Layer 8 of a small transformer language model trained on English Wikipedia (13 layers, counted from 0, width 64).
Take only the direct path to the model's output, skipping the later layers: a vector added to the residual stream pushes a token's score in proportion to its dot product with that token's output vector.

Output vectors of the tokens that the questions are about. A number n stands for (n - 500) times 0.0052.
"abeth": 468,286,392,215,406,468,588,469,455,781,786,606,441,425,244,185,381,441,693,552,510,366,383,473,574,289,538,741,323,818,626,348,666,361,604,746,793,691,347,385,328,906,600,455,512,834,773,212,578,505,315,728,404,883,478,210,424,250,429,739,274,413,636,249
"ropoda": 341,270,310,584,652,964,716,620,166,681,736,536,768,615,527,456,319,292,612,303,317,349,242,635,488,624,341,874,475,525,584,381,599,297,765,883,636,771,98,528,200,830,469,380,327,224,732,366,432,411,32,672,193,761,452,380,260,482,691,836,391,585,821,191
" Apps": 453,256,545,330,588,683,596,427,450,702,693,589,529,554,223,253,323,326,621,672,461,202,468,614,432,795,384,717,351,652,426,396,586,287,769,351,728,701,256,663,401,524,558,438,221,368,752,267,419,461,550,456,495,681,732,377,234,479,918,546,284,672,646,467
"ty": 486,649,302,340,558,536,730,442,668,574,427,391,545,708,326,421,604,657,632,633,663,422,468,415,477,500,580,589,547,635,568,509,413,599,468,509,681,563,337,508,473,667,571,485,348,410,532,383,393,344,511,339,676,481,461,464,307,494,366,497,381,387,601,351
"isc": 462,394,454,428,565,743,453,491,421,309,531,466,424,604,522,518,537,506,645,547,531,409,410,673,465,478,465,538,630,487,504,427,437,569,573,692,573,624,522,409,509,608,392,481,565,551,686,526,580,409,443,317,528,565,323,407,410,411,607,504,524,450,393,374
"sequ": 510,392,649,411,600,750,672,709,401,436,501,563,592,712,363,260,511,241,677,666,674,407,364,653,502,364,283,638,469,770,328,527,593,322,701,462,578,729,261,381,230,602,640,325,199,524,678,394,670,416,383,491,470,560,562,344,357,506,621,599,390,525,636,254
"\"\n": 493,480,560,362,584,618,416,313,685,430,590,626,577,619,386,389,254,260,590,555,542,517,626,557,480,494,141,914,640,509,531,551,598,340,551,634,587,353,214,468,380,735,605,566,348,457,550,599,467,603,268,379,344,692,434,380,397,390,690,615,538,435,589,505
"itions": 507,623,465,535,671,559,567,398,303,407,593,561,561,542,577,306,681,376,713,525,774,298,395,623,487,549,449,561,422,631,499,557,619,367,521,626,399,539,303,425,553,659,445,454,278,498,709,495,487,441,373,288,402,604,440,415,280,308,661,724,432,658,499,383
" season": 488,568,442,442,590,441,778,474,351,592,606,520,478,451,509,608,558,273,576,535,642,326,634,540,409,504,394,659,570,408,526,330,624,491,573,391,548,480,548,477,363,564,384,393,450,549,535,420,611,421,451,657,472,394,402,514,481,419,710,525,398,542,594,395
"ception": 430,375,510,450,509,556,630,460,511,532,361,532,607,444,436,485,599,423,738,720,550,406,368,473,467,386,241,561,626,631,469,447,683,483,506,649,527,670,289,577,255,569,689,396,520,513,684,495,650,490,411,431,389,504,388,426,322,463,837,477,406,381,564,423
"ollowing": 454,665,440,420,661,523,408,697,463,772,700,586,458,587,393,424,354,183,632,768,473,322,205,759,400,721,494,459,587,723,558,326,571,469,608,646,628,626,400,322,170,478,714,556,304,570,697,472,423,273,376,669,351,624,457,311,277,523,750,523,297,519,587,192
"chestra": 475,191,494,212,650,457,753,464,92,548,645,614,537,619,407,249,353,534,685,604,659,544,287,581,497,566,275,750,384,603,524,593,586,603,659,809,833,377,172,277,423,774,544,384,366,509,618,508,818,334,346,632,324,652,543,379,259,426,699,473,322,498,753,256
"zona": 439,513,353,190,483,441,484,555,564,715,625,507,561,530,511,319,399,292,782,467,521,329,400,485,640,518,387,759,522,444,664,324,605,393,886,475,615,565,350,558,376,430,602,340,348,643,741,328,690,575,331,628,405,653,365,281,399,450,701,675,341,396,658,476
"arily": 500,664,284,218,616,492,654,472,377,787,496,464,711,628,533,526,533,521,750,743,619,389,496,416,648,387,497,820,493,896,363,29,492,200,678,614,709,630,371,366,363,606,555,382,233,517,653,375,439,575,516,507,197,549,463,386,273,359,639,734,219,578,521,281
" Party": 497,544,365,297,455,560,580,536,389,689,573,437,519,453,351,387,430,430,532,614,657,547,540,497,497,559,346,537,474,602,415,335,608,412,478,542,402,688,431,349,441,583,388,681,509,440,655,439,608,650,396,360,515,599,550,434,490,561,582,567,506,408,573,510

Output weights of attention head 1. The head adds the sum of these rows, row i times number i of z. A number n stands for (n - 500) times 0.00074.
o0: 807,618,355,449,348,570,439,425,629,674,285,228,584,768,570,722,431,705,418,459,517,459,430,277,634,296,601,516,777,598,443,453,655,407,535,653,554,555,346,634,575,529,559,472,420,450,391,165,560,481,259,654,509,644,512,407,520,516,448,616,197,358,530,346
o1: 399,374,786,512,695,413,480,469,290,427,819,559,515,465,260,404,445,426,547,447,506,544,524,331,506,574,566,435,652,548,584,732,357,456,237,590,278,650,471,554,420,571,488,699,383,559,493,477,394,460,312,699,255,366,659,786,589,594,620,472,459,427,472,562
o2: 669,485,586,465,410,253,628,295,428,618,492,533,390,424,474,583,670,570,656,557,298,646,473,477,287,365,415,373,480,554,357,439,575,627,437,644,485,510,751,634,448,500,437,498,486,286,191,399,838,672,692,246,514,572,637,438,475,469,505,462,563,486,675,553
o3: 231,463,335,437,452,684,750,652,466,724,445,285,311,486,274,489,458,751,551,437,526,379,668,102,464,498,494,541,487,677,317,538,459,530,593,309,563,485,504,512,741,605,472,659,914,789,341,282,297,514,496,286,583,822,671,469,372,435,337,195,699,779,468,477
o4: 613,462,462,240,410,425,340,478,569,523,523,423,534,639,199,569,671,467,564,507,697,527,250,382,518,537,423,487,530,491,324,636,488,335,324,630,237,700,470,582,463,566,461,315,647,468,519,538,629,783,396,476,577,302,369,542,675,607,310,667,750,466,716,604
o5: 315,851,287,651,563,402,453,616,592,337,253,624,201,620,382,478,421,620,460,398,566,553,651,464,465,628,433,389,478,200,476,666,616,614,517,267,386,610,555,753,406,528,601,432,359,829,717,560,798,426,205,452,690,439,426,255,552,333,502,482,427,634,434,716
o6: 686,409,515,838,647,498,556,686,386,405,414,352,632,640,274,399,361,657,328,453,321,419,326,552,674,481,554,548,587,702,506,734,494,321,84,445,393,535,383,655,602,421,651,424,381,636,469,541,370,661,537,566,313,748,288,476,546,338,733,665,516,702,295,300
o7: 439,776,617,567,616,614,532,527,584,719,502,573,434,550,606,644,283,523,632,476,473,295,534,352,574,606,335,581,353,236,608,729,446,601,604,491,413,601,279,524,791,675,527,388,576,412,405,404,147,492,254,380,468,300,511,660,595,416,379,606,413,188,563,591
o8: 462,497,505,978,700,503,704,486,157,298,785,563,685,192,412,696,460,543,559,485,615,423,524,122,597,540,248,589,446,381,519,465,708,449,517,755,203,215,540,558,626,522,274,394,685,574,616,438,703,379,520,334,641,294,497,353,464,541,431,391,340,482,659,798
o9: 344,674,542,359,583,431,511,422,396,284,394,386,609,253,614,457,617,455,387,521,551,442,610,664,590,864,489,340,430,467,492,402,253,486,656,248,801,266,603,632,515,552,486,460,367,617,414,636,586,634,671,532,361,473,419,469,373,517,680,414,573,676,633,396
o10: 599,545,320,655,188,442,481,464,292,570,221,638,545,669,521,400,549,498,386,364,633,352,474,468,477,573,455,377,526,533,705,619,265,853,337,278,409,479,470,698,594,506,570,558,701,558,551,382,599,449,440,380,589,600,517,751,289,618,550,537,397,614,466,434
o11: 548,341,640,366,524,628,311,330,464,447,467,477,789,677,231,321,497,496,672,567,786,704,423,394,371,635,297,456,417,597,624,682,585,578,496,366,322,423,643,390,375,574,444,763,576,585,541,682,460,448,381,494,484,403,389,879,416,459,524,218,550,520,418,406
o12: 233,337,397,481,707,500,446,459,330,513,476,426,556,545,210,529,485,515,617,456,572,582,494,795,555,499,643,572,347,615,443,491,531,288,439,648,391,419,609,724,622,309,464,251,598,642,524,533,513,490,551,318,536,754,550,472,568,421,278,474,588,569,436,627
o13: 334,622,306,293,618,292,626,226,424,651,564,670,510,314,469,622,572,531,710,395,531,337,262,250,606,703,161,576,910,517,494,618,499,531,564,620,767,353,347,640,282,513,616,485,465,400,413,459,568,512,315,452,383,599,545,842,385,642,424,624,470,648,455,405
o14: 486,519,581,686,615,522,528,552,660,581,484,472,451,585,351,591,551,496,603,520,736,383,632,311,328,484,399,415,364,397,522,360,508,621,635,382,498,532,532,381,464,561,343,267,468,560,475,321,585,498,388,658,434,509,615,647,650,493,378,194,493,599,600,477
o15: 524,469,568,656,460,460,274,613,582,413,643,373,577,499,394,518,664,383,517,547,635,631,508,383,488,535,674,327,432,476,411,602,715,430,280,290,479,753,469,313,586,500,477,865,431,626,403,206,540,706,660,550,435,436,608,393,494,444,460,431,470,327,497,460
o16: 572,557,350,147,577,463,566,396,547,505,538,424,409,476,437,365,361,575,432,350,369,653,611,585,509,396,284,350,635,535,570,664,569,722,408,600,591,763,461,442,361,339,500,860,399,361,594,530,509,419,524,371,613,517,557,291,574,668,434,356,428,727,462,866
o17: 944,369,540,462,513,735,367,301,131,789,407,484,689,401,367,411,294,691,452,268,493,591,510,398,152,767,824,532,471,429,508,462,635,607,733,280,421,483,364,549,461,561,774,396,698,511,562,418,749,612,417,508,303,274,278,359,416,436,360,647,643,493,709,587
o18: 457,535,651,500,755,439,502,381,518,587,554,664,289,665,434,478,455,617,672,243,391,436,596,694,355,349,621,414,430,486,353,577,535,429,476,358,395,630,589,874,495,309,644,256,275,395,532,276,584,301,627,562,328,353,754,644,368,587,487,642,567,480,493,641
o19: 316,306,431,594,446,571,516,499,579,703,562,428,825,350,415,258,507,432,502,361,554,362,494,799,559,233,410,709,480,334,496,471,669,433,649,594,449,320,246,404,653,219,377,662,688,432,447,582,852,643,474,417,634,585,407,581,747,523,676,421,252,601,322,573
o20: 590,621,496,383,403,647,294,756,555,274,539,367,408,530,485,454,781,365,712,585,619,412,399,642,408,666,510,571,506,554,486,592,376,499,594,483,385,402,522,601,332,537,487,384,422,518,677,407,299,559,479,370,476,257,550,677,545,455,487,438,277,724,710,497
o21: 750,545,392,534,752,887,591,529,756,232,348,419,405,259,302,618,643,369,642,421,481,592,550,231,556,421,387,448,627,438,521,460,563,499,614,599,448,725,318,663,173,571,638,792,359,575,362,545,645,537,474,345,421,729,350,320,421,391,574,343,530,457,447,444
o22: 307,335,589,490,652,643,444,341,921,295,438,618,604,770,382,653,567,649,441,459,678,372,931,450,282,437,510,788,714,534,473,299,550,526,683,392,461,456,566,354,385,485,579,407,616,266,294,652,524,438,367,699,274,454,476,570,523,378,422,363,520,467,322,443
o23: 367,633,516,638,618,542,604,612,539,384,420,782,362,489,544,417,396,642,583,450,350,605,699,428,489,333,416,454,557,536,390,466,293,443,459,465,647,492,228,307,888,458,492,483,522,482,390,507,463,450,564,689,435,345,551,395,455,565,623,477,419,517,537,703
o24: 561,682,207,749,455,458,383,274,636,552,483,563,681,609,506,362,567,276,720,306,634,556,481,646,630,488,178,659,485,401,490,510,712,622,522,437,501,483,526,699,514,147,696,682,466,513,516,644,415,401,396,551,621,489,432,558,409,456,342,490,449,383,338,397
o25: 674,505,437,726,642,549,288,377,420,401,912,524,466,665,667,428,628,522,635,296,448,253,533,523,267,603,488,237,669,711,447,442,410,668,339,482,470,506,472,625,513,233,613,413,691,618,419,571,622,280,578,399,527,419,557,303,451,517,752,394,551,469,446,268
o26: 498,487,320,370,541,535,472,456,481,309,447,439,541,454,570,509,618,347,688,647,611,422,516,296,388,508,392,350,706,771,481,521,352,380,397,491,452,461,752,399,564,407,422,430,732,610,500,463,523,456,729,720,673,231,381,479,714,536,330,554,451,735,638,419
o27: 433,519,539,425,569,574,412,723,383,535,699,547,619,560,452,558,368,607,399,463,525,383,431,757,573,473,548,299,289,497,538,653,382,568,601,615,522,446,816,561,448,640,535,495,403,469,596,406,218,416,240,363,441,588,501,579,453,518,366,503,492,560,327,602
o28: 282,727,515,430,634,450,613,600,313,437,501,623,390,567,681,541,516,469,354,415,675,590,518,393,655,580,532,561,776,466,535,436,524,515,408,357,614,338,494,509,368,550,713,565,567,663,319,610,442,599,588,652,313,290,356,321,420,407,399,517,600,296,359,486
o29: 59,415,554,714,412,258,516,633,330,621,570,448,650,539,514,834,527,514,319,485,653,560,249,231,514,515,647,288,437,604,704,478,783,742,464,463,631,489,856,577,278,216,547,590,389,224,509,453,604,332,435,704,672,508,433,503,530,371,465,500,672,444,397,388
o30: 721,342,215,404,699,549,670,616,540,466,691,452,498,460,812,342,409,459,246,511,402,498,584,494,525,384,734,286,737,764,505,598,441,640,666,815,402,479,604,564,207,622,500,379,716,538,866,422,433,404,194,575,505,441,515,400,411,430,419,173,237,448,492,569
o31: 672,606,755,686,449,233,669,563,520,366,283,562,643,505,192,642,411,455,405,751,320,473,628,346,530,405,402,381,359,576,594,511,220,581,749,549,436,522,333,544,456,580,505,220,215,531,551,729,629,85,601,627,493,575,448,606,811,402,409,653,370,794,517,402

Each question shows a token from some text and the vector z that the head gathered there. A number n stands for (n - 500) times 0.0059.

" V": 329,509,463,598,488,640,470,311,697,524,661,577,671,407,534,498,376,475,528,426,619,552,549,451,476,658,523,665,559,586,698,460
Which of these tokens does it push up most? "isc"

" ESP": 299,566,435,596,531,461,458,369,583,552,493,614,484,469,492,563,440,363,484,335,560,442,510,594,381,727,641,529,588,455,596,458
Which of these tokens does it push up most? "isc"

"3": 397,236,571,461,554,647,324,417,515,651,474,514,349,560,470,463,515,564,372,657,545,560,534,329,613,360,413,424,502,537,374,386
Which of these tokens does it push up most? "zona"

" (": 448,465,419,314,374,611,604,388,641,812,464,431,621,489,487,419,270,609,548,549,581,443,569,621,427,602,557,339,591,389,525,725
Pushed down most: " Party"

"na": 446,647,654,286,606,286,279,420,339,379,399,563,639,736,428,261,631,275,871,499,628,345,554,355,484,597,522,652,371,691,452,588
Which three tokens does it push up most, strongest first? "ollowing", " Apps", "chestra"

"t": 407,717,498,430,552,434,350,384,603,595,361,504,568,848,550,395,424,259,580,446,492,434,544,547,430,569,686,416,576,713,629,521
Which three tokens does it push up most, strongest first? " season", "chestra", "ollowing"

"7": 565,347,512,548,481,656,292,565,509,576,623,366,488,605,440,291,530,370,340,410,577,359,269,505,384,452,459,653,520,529,726,415
Pushed down most: "\"\n"

"BS": 646,652,510,323,600,493,606,403,662,167,512,602,388,409,527,787,468,475,474,436,391,544,523,384,561,558,463,427,495,818,581,445
Which of these tokens does it push up most? "ception"

" title": 454,361,607,503,580,561,404,505,531,464,497,438,602,446,562,562,418,360,567,619,508,594,499,546,587,441,443,400,400,361,383,396
Pushed down most: "ollowing"

" |": 264,586,476,621,478,543,711,394,483,624,629,560,693,471,446,510,416,637,562,504,453,436,447,517,450,517,352,490,584,470,321,410
Which two tokens does it push up most, strongest first? " Apps", "itions"

" Def": 314,702,491,597,566,540,425,504,742,406,454,662,642,558,529,606,469,585,513,615,590,630,539,556,458,524,493,463,596,370,544,213
Which of these tokens does it push up most? " Party"